Layer 4 of a small transformer language model trained on English Wikipedia (12 layers, counted from 0, width 64). Numbers have three digits each and are written without spaces.
A neuron's activation on a vector x is SiLU(gate . x) times (in . x), where the dot is the dot product.

Input weights of the MLP neurons that the questions are about. A number n stands for (n - 500) times 0.0027.
n6 gate: 492369172549556604492754447410488541425327536727564571559548703540807446476473445493488580389575668593544485701748298553279573562587564652750380424521632577387325594485673394645669374362710477
n9 gate: 323473588383448479680602547414566390454383668448517614534362437535510413554641618433512491442332566462501692384452431514274574285621422562549564418337557547709569502656603441303674472416477503
n10 gate: 498580457541566565422409467451581511546345494545451484465463483544360498432592511467548484472529689496515505472581620438484499450709622489448513569596491488499558556555502771431392511539459522
n14 gate: 774543492286540607348538582640552570549395376706608601587337398588540476547408470657275457400558324302352730503433567457555576648456507509401512379548783554506295585648490429587582464553463642
n29 gate: 536569509676615488551395668423536542636490415504410521311648502772305534440321628437377546663613395352303411707493485546495482611429538283455673371664309500527523557601707588428624506531426631
n30 gate: 490458552410402363447677559432586387412338517506343488390540591509543615380402407587545451439598496312330500395448655593479314535551374438679277619660437397592530584524585552580446726682366399
n39 gate: 392500265704558679515480317415577608591501440339559388669498529497446338575630610605396609463190618542361450682394308609427580418451597633526572606452544694508353643527498467503352355460474476
n41 gate: 657388579504564445543476519407530455526436532620390485363557507516509610491530403383273695378486595743501534437445493641395698461342424513685564544294498663421386481522539369743322541524347670
n42 gate: 532629313615560516381456493475366489756660491538402406428443510391519264463536732435360644442356703587524493354376481607296543517379522215446441598342508526459738608600633323471719629512597473
n43 gate: 439658501616266366478518389660467370553649182496688418493591594453402676328575531649573333453593469665364295577680385561386509418215371548489406449376556538509561532444442529483356421606530604
n47 gate: 382645595547424181434423539570630509462530471494430557495284352598522478539600444473444540340425583528525420603392481549509565372362457449384441548539437451481464593275570508269479664512564581
n48 gate: 682638489410585527570357539491408355538501530431437513580450539447569574457393449649505551349570438511580485505431503608526305324567599473377526610537413478373492372449617440484634564521387385
n50 gate: 582542497528387814353466639489321477402372445566596203475551583480522397514271676381539393448431709614573385679489542510441568689497492573608505655454474431534378322387457698500550646349357430
n56 gate: 456400490577449595528686594527410629325414439419607415442789671418620443339497453520524423405654490475492643505306616527473432458295335472558413420476391281693486637633566343538615707428435499
n62 gate: 540568666386303531452489568497543511624448449814499602328483655454515344601198470506581278499539320532484503478552391486415312667612367623455394427715400469652422502549601547347554210585711546
n67 gate: 465437481546459405654580823513582495378538457497492435527383541585542477603524475464545469511541583539415606591550527475523434567444431449529530527491605460538486516480522489549487471576426557
n74 gate: 781415446502447512443674462654375465373329396360464689523545577661543600666454396476436428530483393462562712529461520566341638362354444487464371600352434711581525426545458538314450477586595459
n79 gate: 533486359170634432367437494606701539598536490486476603451390575476431501561406440566591446453452252404384474410691578525207559375380520457452465418518523400657760484390632321577526401395555589
n81 gate: 470734350541682653489670542419465578502540452671550348464609560500587309655605429754566328352537592481589467564473522518571549726573541506582548670495541519640505667386692628432481551598538585
n83 gate: 559521663519574402447480603319517720419411744439400444522587431366471586480617526680487364423690642369707407641470405699599466519529546344508567594525601541446437513529465604466471358317486541
n86 gate: 556436449647381491410474399340512534605429326629493235629521388503379557485472539635562543539778613537623592499505342563379446286534537489405438542677461382588419683436441309410487561402586597
n89 gate: 548436236619479309472456512582581480403643346338532452307387526488426478557602792554505644508606505436569508429488588568655480526389229504539325603659362452481602337389286443535520443355545590
n93 gate: 470636644526610664657522716426607700345442397688495744456464486733435545322693435521520585412503613385521687362501520494449306728527476627376502563397444359309500725386474556464589464492685533
n99 gate: 431588658383326563636526630431660603465451552649447729474552509468402617601365231617574266623435503447554699612667379459447438486405486599414534705454545459477655535534553730593374319469588736
n102 gate: 343565408384370519629576347634699286672543352485697399557354450628406706291375439550386472492385670512472621332484507660579542581619493494566684593611639576512535575458634631564506468534454682
n104 gate: 614412432452422534700666337535496520510420543438555428688350627469463780605495544658603538533483492533570547261283564537585396324295466454536470183713498279636501635450306304510496586409419594
n105 gate: 555506512616409670552514550443491575637303471707537349253522570404379579527346449703459379507352437490338609523348551392804454584416583564398589438495524480510582449552553462621456562464501471
n107 gate: 438531382616499458568631499412477619544515541564711488628491513550610573575555549454753413480717553377439431351663595631519432500665607525559473622532465441301416478673657622480487852658408747
n111 gate: 661437492463375442477588638623562585646312276444535502625338537500270495609600450507295590454604459740441539403377495486327648619497572498568559517636716635537354541455471610566420280540511461
n117 gate: 787530261574693333666424460333549597447500446543502331439528788525392585502337547579577508498520312432760547696570311506372314618532352312411649535564425539458579566459534329424601510659588424
n123 gate: 443435556356390674353487455334425229586568394478489629391485510342315625479495619365446625390512327525390495377388594466423380546376552461448534509260577489444363626499382554498575650459675509
n125 gate: 536426549730472535465586508349517430579568525494599395515528557418518372705431379487385354501416437297638653639433396569350498477508379640587429533612323749606561493520587587482422620391374279
n6 in: 395575596582430513458332429333597522616637323514490425652527776582528238283580541501559648324378546456648522301777492548526459580638293386593400545290424518545361475431387787468382297634589569
n9 in: 594369530521526586667559673397563437484526399581550468556295541628524493241408497489524540468341392520418716392286514492458809579535458577552452188589642539604495596420425420454728433689336709
n10 in: 520508511490538493467399486382522488512412485506412525515501438478421463573620342470592459505634634432544460403467552434448527452533557497443439505571498475453523510533445751472468503456506542
n14 in: 647419416628443262608543413392525461397661364599462551509487416612300649363452634431631387569550765578378438499472456348528486357393536356704480625428650557483733612459505470384483482594565258
n29 in: 448620653716583666441518775426559569678656534243510562748519557382541544508303422460625641546488371647585582554439525353530681497477654609522589605568267459463579516521342450663330525428493401
n30 in: 434508454451505462479580461425551410437442437479325403481707514563525535323471454633415371553507341246323475473554672485315325442476312475582475722473414481476501502547515513644418696737433421
n39 in: 381555161571480547475338396477456464629562571327687655453497585478376585525402451361577719474623518606634658566684484573613534617490677664503713349442456556571576510460313503540189558433490653
n41 in: 419404373436424532452523367819389611377567644337468471490338348515560444561419436429477410490354366403501439557384442528363570530519589507371400565455425765674585490630395535380414326605356357
n42 in: 537442413560550480591549440500370643744572456340434374219496424482435355470546553380519453537499481576628454553257620617207616555516733329495541651426569460358724498599486352491583505459579436
n43 in: 188521425576558416571541453335453418280504611460421538527480619507615591454452706380655383407613510508520396382471447513669524434529258357722556647385587204491602392426628812560604762487555501
n47 in: 431240509486327497534398602546421450353564526271552545375447354712584296718416480392487606480539445707459468603461434483216443398702475485592436485596527449522478699499604573389643457344428258
n48 in: 516482515394571533588551577586315392534509634430567398533668498547419654322524442470673476298314506543653352440551644425364462552598584525408540585570410616464553462400413415603473584362339368
n50 in: 020453383383539649418363526522514492469519492482727415192546470352757304431413488564550443741408642370653447535571546452373405460614455751573455491529529402483650596426366487339550319244581608
n56 in: 587424376666590453505392530496520432834536397466348457496423439745519464403557595448475628356594449429433569551339413377429518485436412410751458462463613563428465653434566390528350398421599531
n62 in: 413182363551423470378585386600241369589501506337663544692680384349704555546674564483487646229516578619282467280443654685686696439390420470613374539362557294580583343614521480525429624479299303
n67 in: 442505585537490385522430649549597524421385494507496439567485482511529544541573436451517403654561560539549440591450545463561499487438460381521575414549554507603452392560548454489486443505470622
n74 in: 322563391499349387709476513382458513496458457400487336569594509384527395423458486674575453499426318616504542653570488375699415565502603478253587390747535617397517680650386298267663473373647438
n79 in: 590466731449365445727663575513551689526672621664302449567380350516453632544445619532474552682468420515555421485278688315598428508474676656447603600442348599475652476578415729352142361308439671
n81 in: 612413444383703651511314558621512589612652737672750570568529351506353509537444321549316568360678341490464419455372417443507514621652494593626517480418368759368575603534435351493330450322629554
n83 in: 407419555395484589509365667413442659337602483509450469445674342556560564141584570367634417353326500459377459397574470394319750322482520427388495508418714642623375484633677432333457735530465526
n86 in: 579397297573519557392755470593528424480640644463537586433604611628488422585618658637443616504432814491501732446634482480798466405623486424550483700498590657444489339522558428387408462498264560
n89 in: 810656445582429443391548483626477470218537529382333601355592531464669365577639646484771398555476425478789499600541400511518418352493391702479282377538493548330522414467368638343735508595568445
n93 in: 430622412473654574610640348476630582309423379541526592525594611626663576276513207550385398544592674565528436372594603554477561703487452649507482514374523510512469442356401384578577482724605633
n99 in: 573679456438255452501435637518459334537296356643449722538521700374463449626674561407494462315495558644580426458703335546535384321498548530454553539415364506442525422361578391424292603583584814
n102 in: 510571506694537501553634256752262464451469392553649462534548595491566516656409632610213418407483413509677391737632338721570464770455652649588448613576379491543779590494600629740383530338564419
n104 in: 260565596470458348662306455632645518510197213403493420603149423549770344509330351384475563189366460463645602608516562303289546357212519519449468548556458433567674331420573468466532440331515456
n105 in: 713287474298528631331423532514472412372554437331710717773306532304563556386386469580349592486424282528476655618605523591553685593327521600370528349415435625592520340503465447527519269347700800
n107 in: 464406522485701635509559363488471432571597380565464420352733349555572536523582387372412507499445553470591254343453601669584392510568635559445465574458574659383554585453661532496669637589496720
n111 in: 487450524668459496474430538193336444508380533411601561576484414438457498477501553366452530501428640377585358304354325344673346612637338567486568559489516312572395522573500606535715382540366539
n117 in: 501703479534489652602571320511629557413671786723232471652591353758302541453422676620513560421175455388217689470627524219418580558701378496523619525664440565386481664542517598421298404376567519
n123 in: 443383562411499612584504518288639505416461561558569659411668380500331273495690390512656550422486454629537449391447608358348502743436344469607517459186624443386617590717542627486362673612522507
n125 in: 374590651617349512567500353460491508504590550502491538439464421423681413446350438386514394516495429284525673646347393569264685245353366681525297500542417485570495456482728328382507550315500414

Each question shows a token from some text and the vector x that enters the MLP there. A number n stands for (n - 500) times 0.024.

" were": 387414464489517418341319647388476291384165469581535281613593541416383514597596445432642570607449358174570555379229628542619689650435697252584538252573284445368510375560677499392497360632464521
The three highest activations, in order: n105, n10, n104

"ro": 365418494388663449385447466710521349303532604488556441464602470462521321512537307522521464657499431512537663404332617462548565480491574460651299474669520343191622415361612398332590463573387581
The most active neuron and its activation: n89, at about 44

".\n\n": 404269363559548397528254403466497428541493272673469584623716454638513369442711563477731475453394363312635474564184498458724469574249795563546534244676487463332661385503716568795340356619782366
The three highest activations, in order: n39, n105, n89

" years": 416611645556521395547410585585208302456561429581517561899669458666384349651585350428602509618559500199588485356446664504402598412483735580580333457597474540662665308460396507580599512532491530
The most active neuron and its activation: n125, at about 41

"===": 331554234501475532264333423410337549473596418496374517635889479512453272596643463307672595616290544376575688454352474509577583677406627427482654318699643592319609198523547527655367444586764434
The two highest activations, in order: n39, n42

" the": 489454562442563431628359551504342281421351450764614483604778481187549403398651409578616512693356329434641488406271403419664652594555591500561455389706573580341631234579670609768342448520601363
The most active neuron and its activation: n105, at about 54

" as": 422370353503595546484403548449495257325475548638536321591676511504443432485664372413602589590431293338760579497424456395552571593461556433663496309525501546241704413449715621497407416391619390
The most active neuron and its activation: n117, at about 37

"ed": 296331569493634388479472456507403389288366395604506434637531332349463451479512422401496558749640433400595442363312464359469611451539557514606415484519623583582529413442662449394582434460406497
The most active neuron and its activation: n9, at about 53

" of": 348476567444560509572596598478507313375465492757559413594690484493379425528621591423467594596385400366657542454358339497551606545389574410603478356549476632395677329603475568602460403402452362
The two highest activations, in order: n9, n125

"urn": 312471624465669388594519366439400441233570344535516564649627438570398350607485330404518572472542497357530615441427641425636592531684413474581334605432597361350493495243499421425378440679429635
The three highest activations, in order: n93, n107, n30

" are": 397389503407596495373445540384457375382278426627520217574737525415351594479658460327625672573448306193625604415315634517591662575379667291554490353587380518369584385615553570452396348549607554
Which of these neurons fires most? n123

"ail": 229547726424438384497680454498251531287540544660689460684645408522472401484704240442669665601490389404584441558344636307642470596465456362464327644453547513465495426329471436422483347541539582
Which of these neurons fires most? n93

"|": 525471220476530530273398405523402368487591438548711521599741368296562267446744562413781776585198367372519577613225469518433619573400596498514577382487496396429596391379601534474310210844568479
The two highest activations, in order: n39, n42

" ev": 333312395446519516558365631571252432215513579617688329607649452723552537686654310353496449470529392157634679323424628433515463358457545367712430466433516390329533648318570543569564253790624591
The most active neuron and its activation: n107, at about 75

" by": 309424387463509437534410620470494237474355384701627470658713587508586336492632460496682581614467297342747527380329528411531642560479536482576528329562424598272581375539722560624405383403476438
The most active neuron and its activation: n6, at about 44

" E": 553524466514370694675294550683351451350705513740526328579817590371377106541679377336414539530607326317669618499350458464527527480266549392595435461557592407191611404299659495518365373611591524
Which of these neurons fires most? n81

" L": 504528496301436717425369521540391431371384371730397391530810592404465435505330356329437357719566443430490550381468519502567682383473684464683479316738574358337694408572682456384552285684492524
The most active neuron and its activation: n50, at about 41

"w": 426438594301552388690362428423417494243542472499528431545733438593485431514463525437583377577745532313396427599450459447677597451543558400561391442475623390311564474412426645486293343670458464
The three highest activations, in order: n43, n83, n30

" public": 352485507517531481549517549626212401376354438406549374758628527459248370553750227345546658759399333319684574366462580280549635502422497411585504607789569601459531471498677458516400403630494581
Which of these neurons fires most? n111

"ents": 287439642474552187508581465554469437310386513577529482703586410618234403622527432280521576592444392263622618479438699357481632583541623491520396522392565431572560557364450464429493502414459420
The two highest activations, in order: n47, n9

"vious": 410755473565526290523451548735188413340404528509442495739650383344500297396740411492607606741537358356521594362446401396624669663505638475647476506702406536509538316396461418512510412546608548
Which of these neurons fires most? n89

".": 334371572401490332460438275397430544189454412626540458537501327418348125493436490527468608342584408388670573623413550435547385556516461652457408344609472420377532214403515534651432495631578476
Which of these neurons fires most? n89

"ist": 204513552382465322573492451576271541370448465619536453609734384614442398543636350382543682710602319545671534467419566324598525394386429450437343645496584601444549563410503437502423404656476510
The three highest activations, in order: n74, n47, n67

"air": 449702593390425463608558307672363365322494478556550543694538499521380282412547286375542649573563515391613592582364567429550556749558468465472310524580595387361484553183560458403396496586555549
Which of these neurons fires most? n93

"In": 549506363294472421588298450505271314404571419540500431764730460472471314506594376603577317561253256302719599487451326231571589479479776460761661435491470512402563399477584461584355339509472411
Which of these neurons fires most? n117

"m": 471447450408574266465491369706368556146384512558441467475683410506465469515227401401410663608616479454346615492397520479564719580462593504658378537540463424383578427372440480589462340597366607
Which of these neurons fires most? n41

"188": 334563814492725403566357501498367548485664500539568330771808276478622384460558443537515464544513541465563456530520447397634521346311428412514536438522281362500457351299469536577414350654434475
The three highest activations, in order: n43, n83, n48

"ant": 293509603340501377472477417501248492348366576573477489648563471503378251447483334331451496861490573529502561537325609308593551545566556475552289619518562584448530309510625455391500483533405420
Which of these neurons fires most? n50

" In": 584587449290488538578316438558361265400605546585516415757666486552484395511503456516544418616241243373745624404454313196500549453475811376748674414526469543398614412445557421561314337487522365
The most active neuron and its activation: n117, at about 130

" met": 232352704484583591517348549727253372414420457412478273729705632522404412505619448487497617721621395391539631478225364418480598561511569450519406545482558423479486454420558488552377482741607836
The two highest activations, in order: n56, n67

"191": 369494750493689416373226605501366525385634429499563361719738294595699512546453419642514479525495518336563413496568603434500565403399535405544557427429268374474474400307501538465357356683476491
Which of these neurons fires most? n83

" pre": 513520419434517410576288673632265430274545576434564292684514563297316255678817407413541423573526266153777606440431524428656574509202693332656450416721551397250481530351587542511469523659521500
Which of these neurons fires most? n89

"at": 501656547240516371530454382496302438218592439562565529747643475509453421391455462543616572593546488551511551625359474319496532429636646497582323459609649397378411554376407468425410464501496448
Which of these neurons fires most? n48

" c": 382421539367453537520263624548342548270587582658454358686820599365254208587581419482454520571683393400588572425256364408630605442336762296573527540768594300412562370487533511611445386666576404
The most active neuron and its activation: n81, at about 16

" ext": 328455455531536627600454687639381535384551420728485421755713520670326188678734486413594605604600340188588635364238478439717437383352626373566370570571641505543437578404568543649509275652489364
The most active neuron and its activation: n56, at about 60

"uff": 254546559447525494498446213560493591201517448467522515641529430576353412564612397390501448516521488313439600516447486434591491479687510482540242687424576404581626462373594408477508410695504609
The most active neuron and its activation: n93, at about 65

"C": 341453634370299567561351402564506567298624521546495285567816501275493231568289357378606392579467463397432495494382576464406561418533712546723461513671468443546577357439621436616575431664496488
The three highest activations, in order: n50, n125, n30

"ol": 268501630245545243396616453565510521315515545731515460545567418577535301456574332523561499558562478331474558635510541631634533487484521353444294522679604453087485652330507409481534224660464480
The two highest activations, in order: n93, n30

" ===\n\n": 307258446610434533512347525417388425481385258592457536560616564552625416499747500287748487551371293325628478482193580591538327596372659451493359236757466392330583290512656505765267313557517524
Which of these neurons fires most? n104

"t": 371542496424542291534472265671521456257478432615502505557580440434362481572505477327365506640651385472355754521450577395558587472637614545634219472584494506542487386513639454538525335520465354
Which of these neurons fires most? n14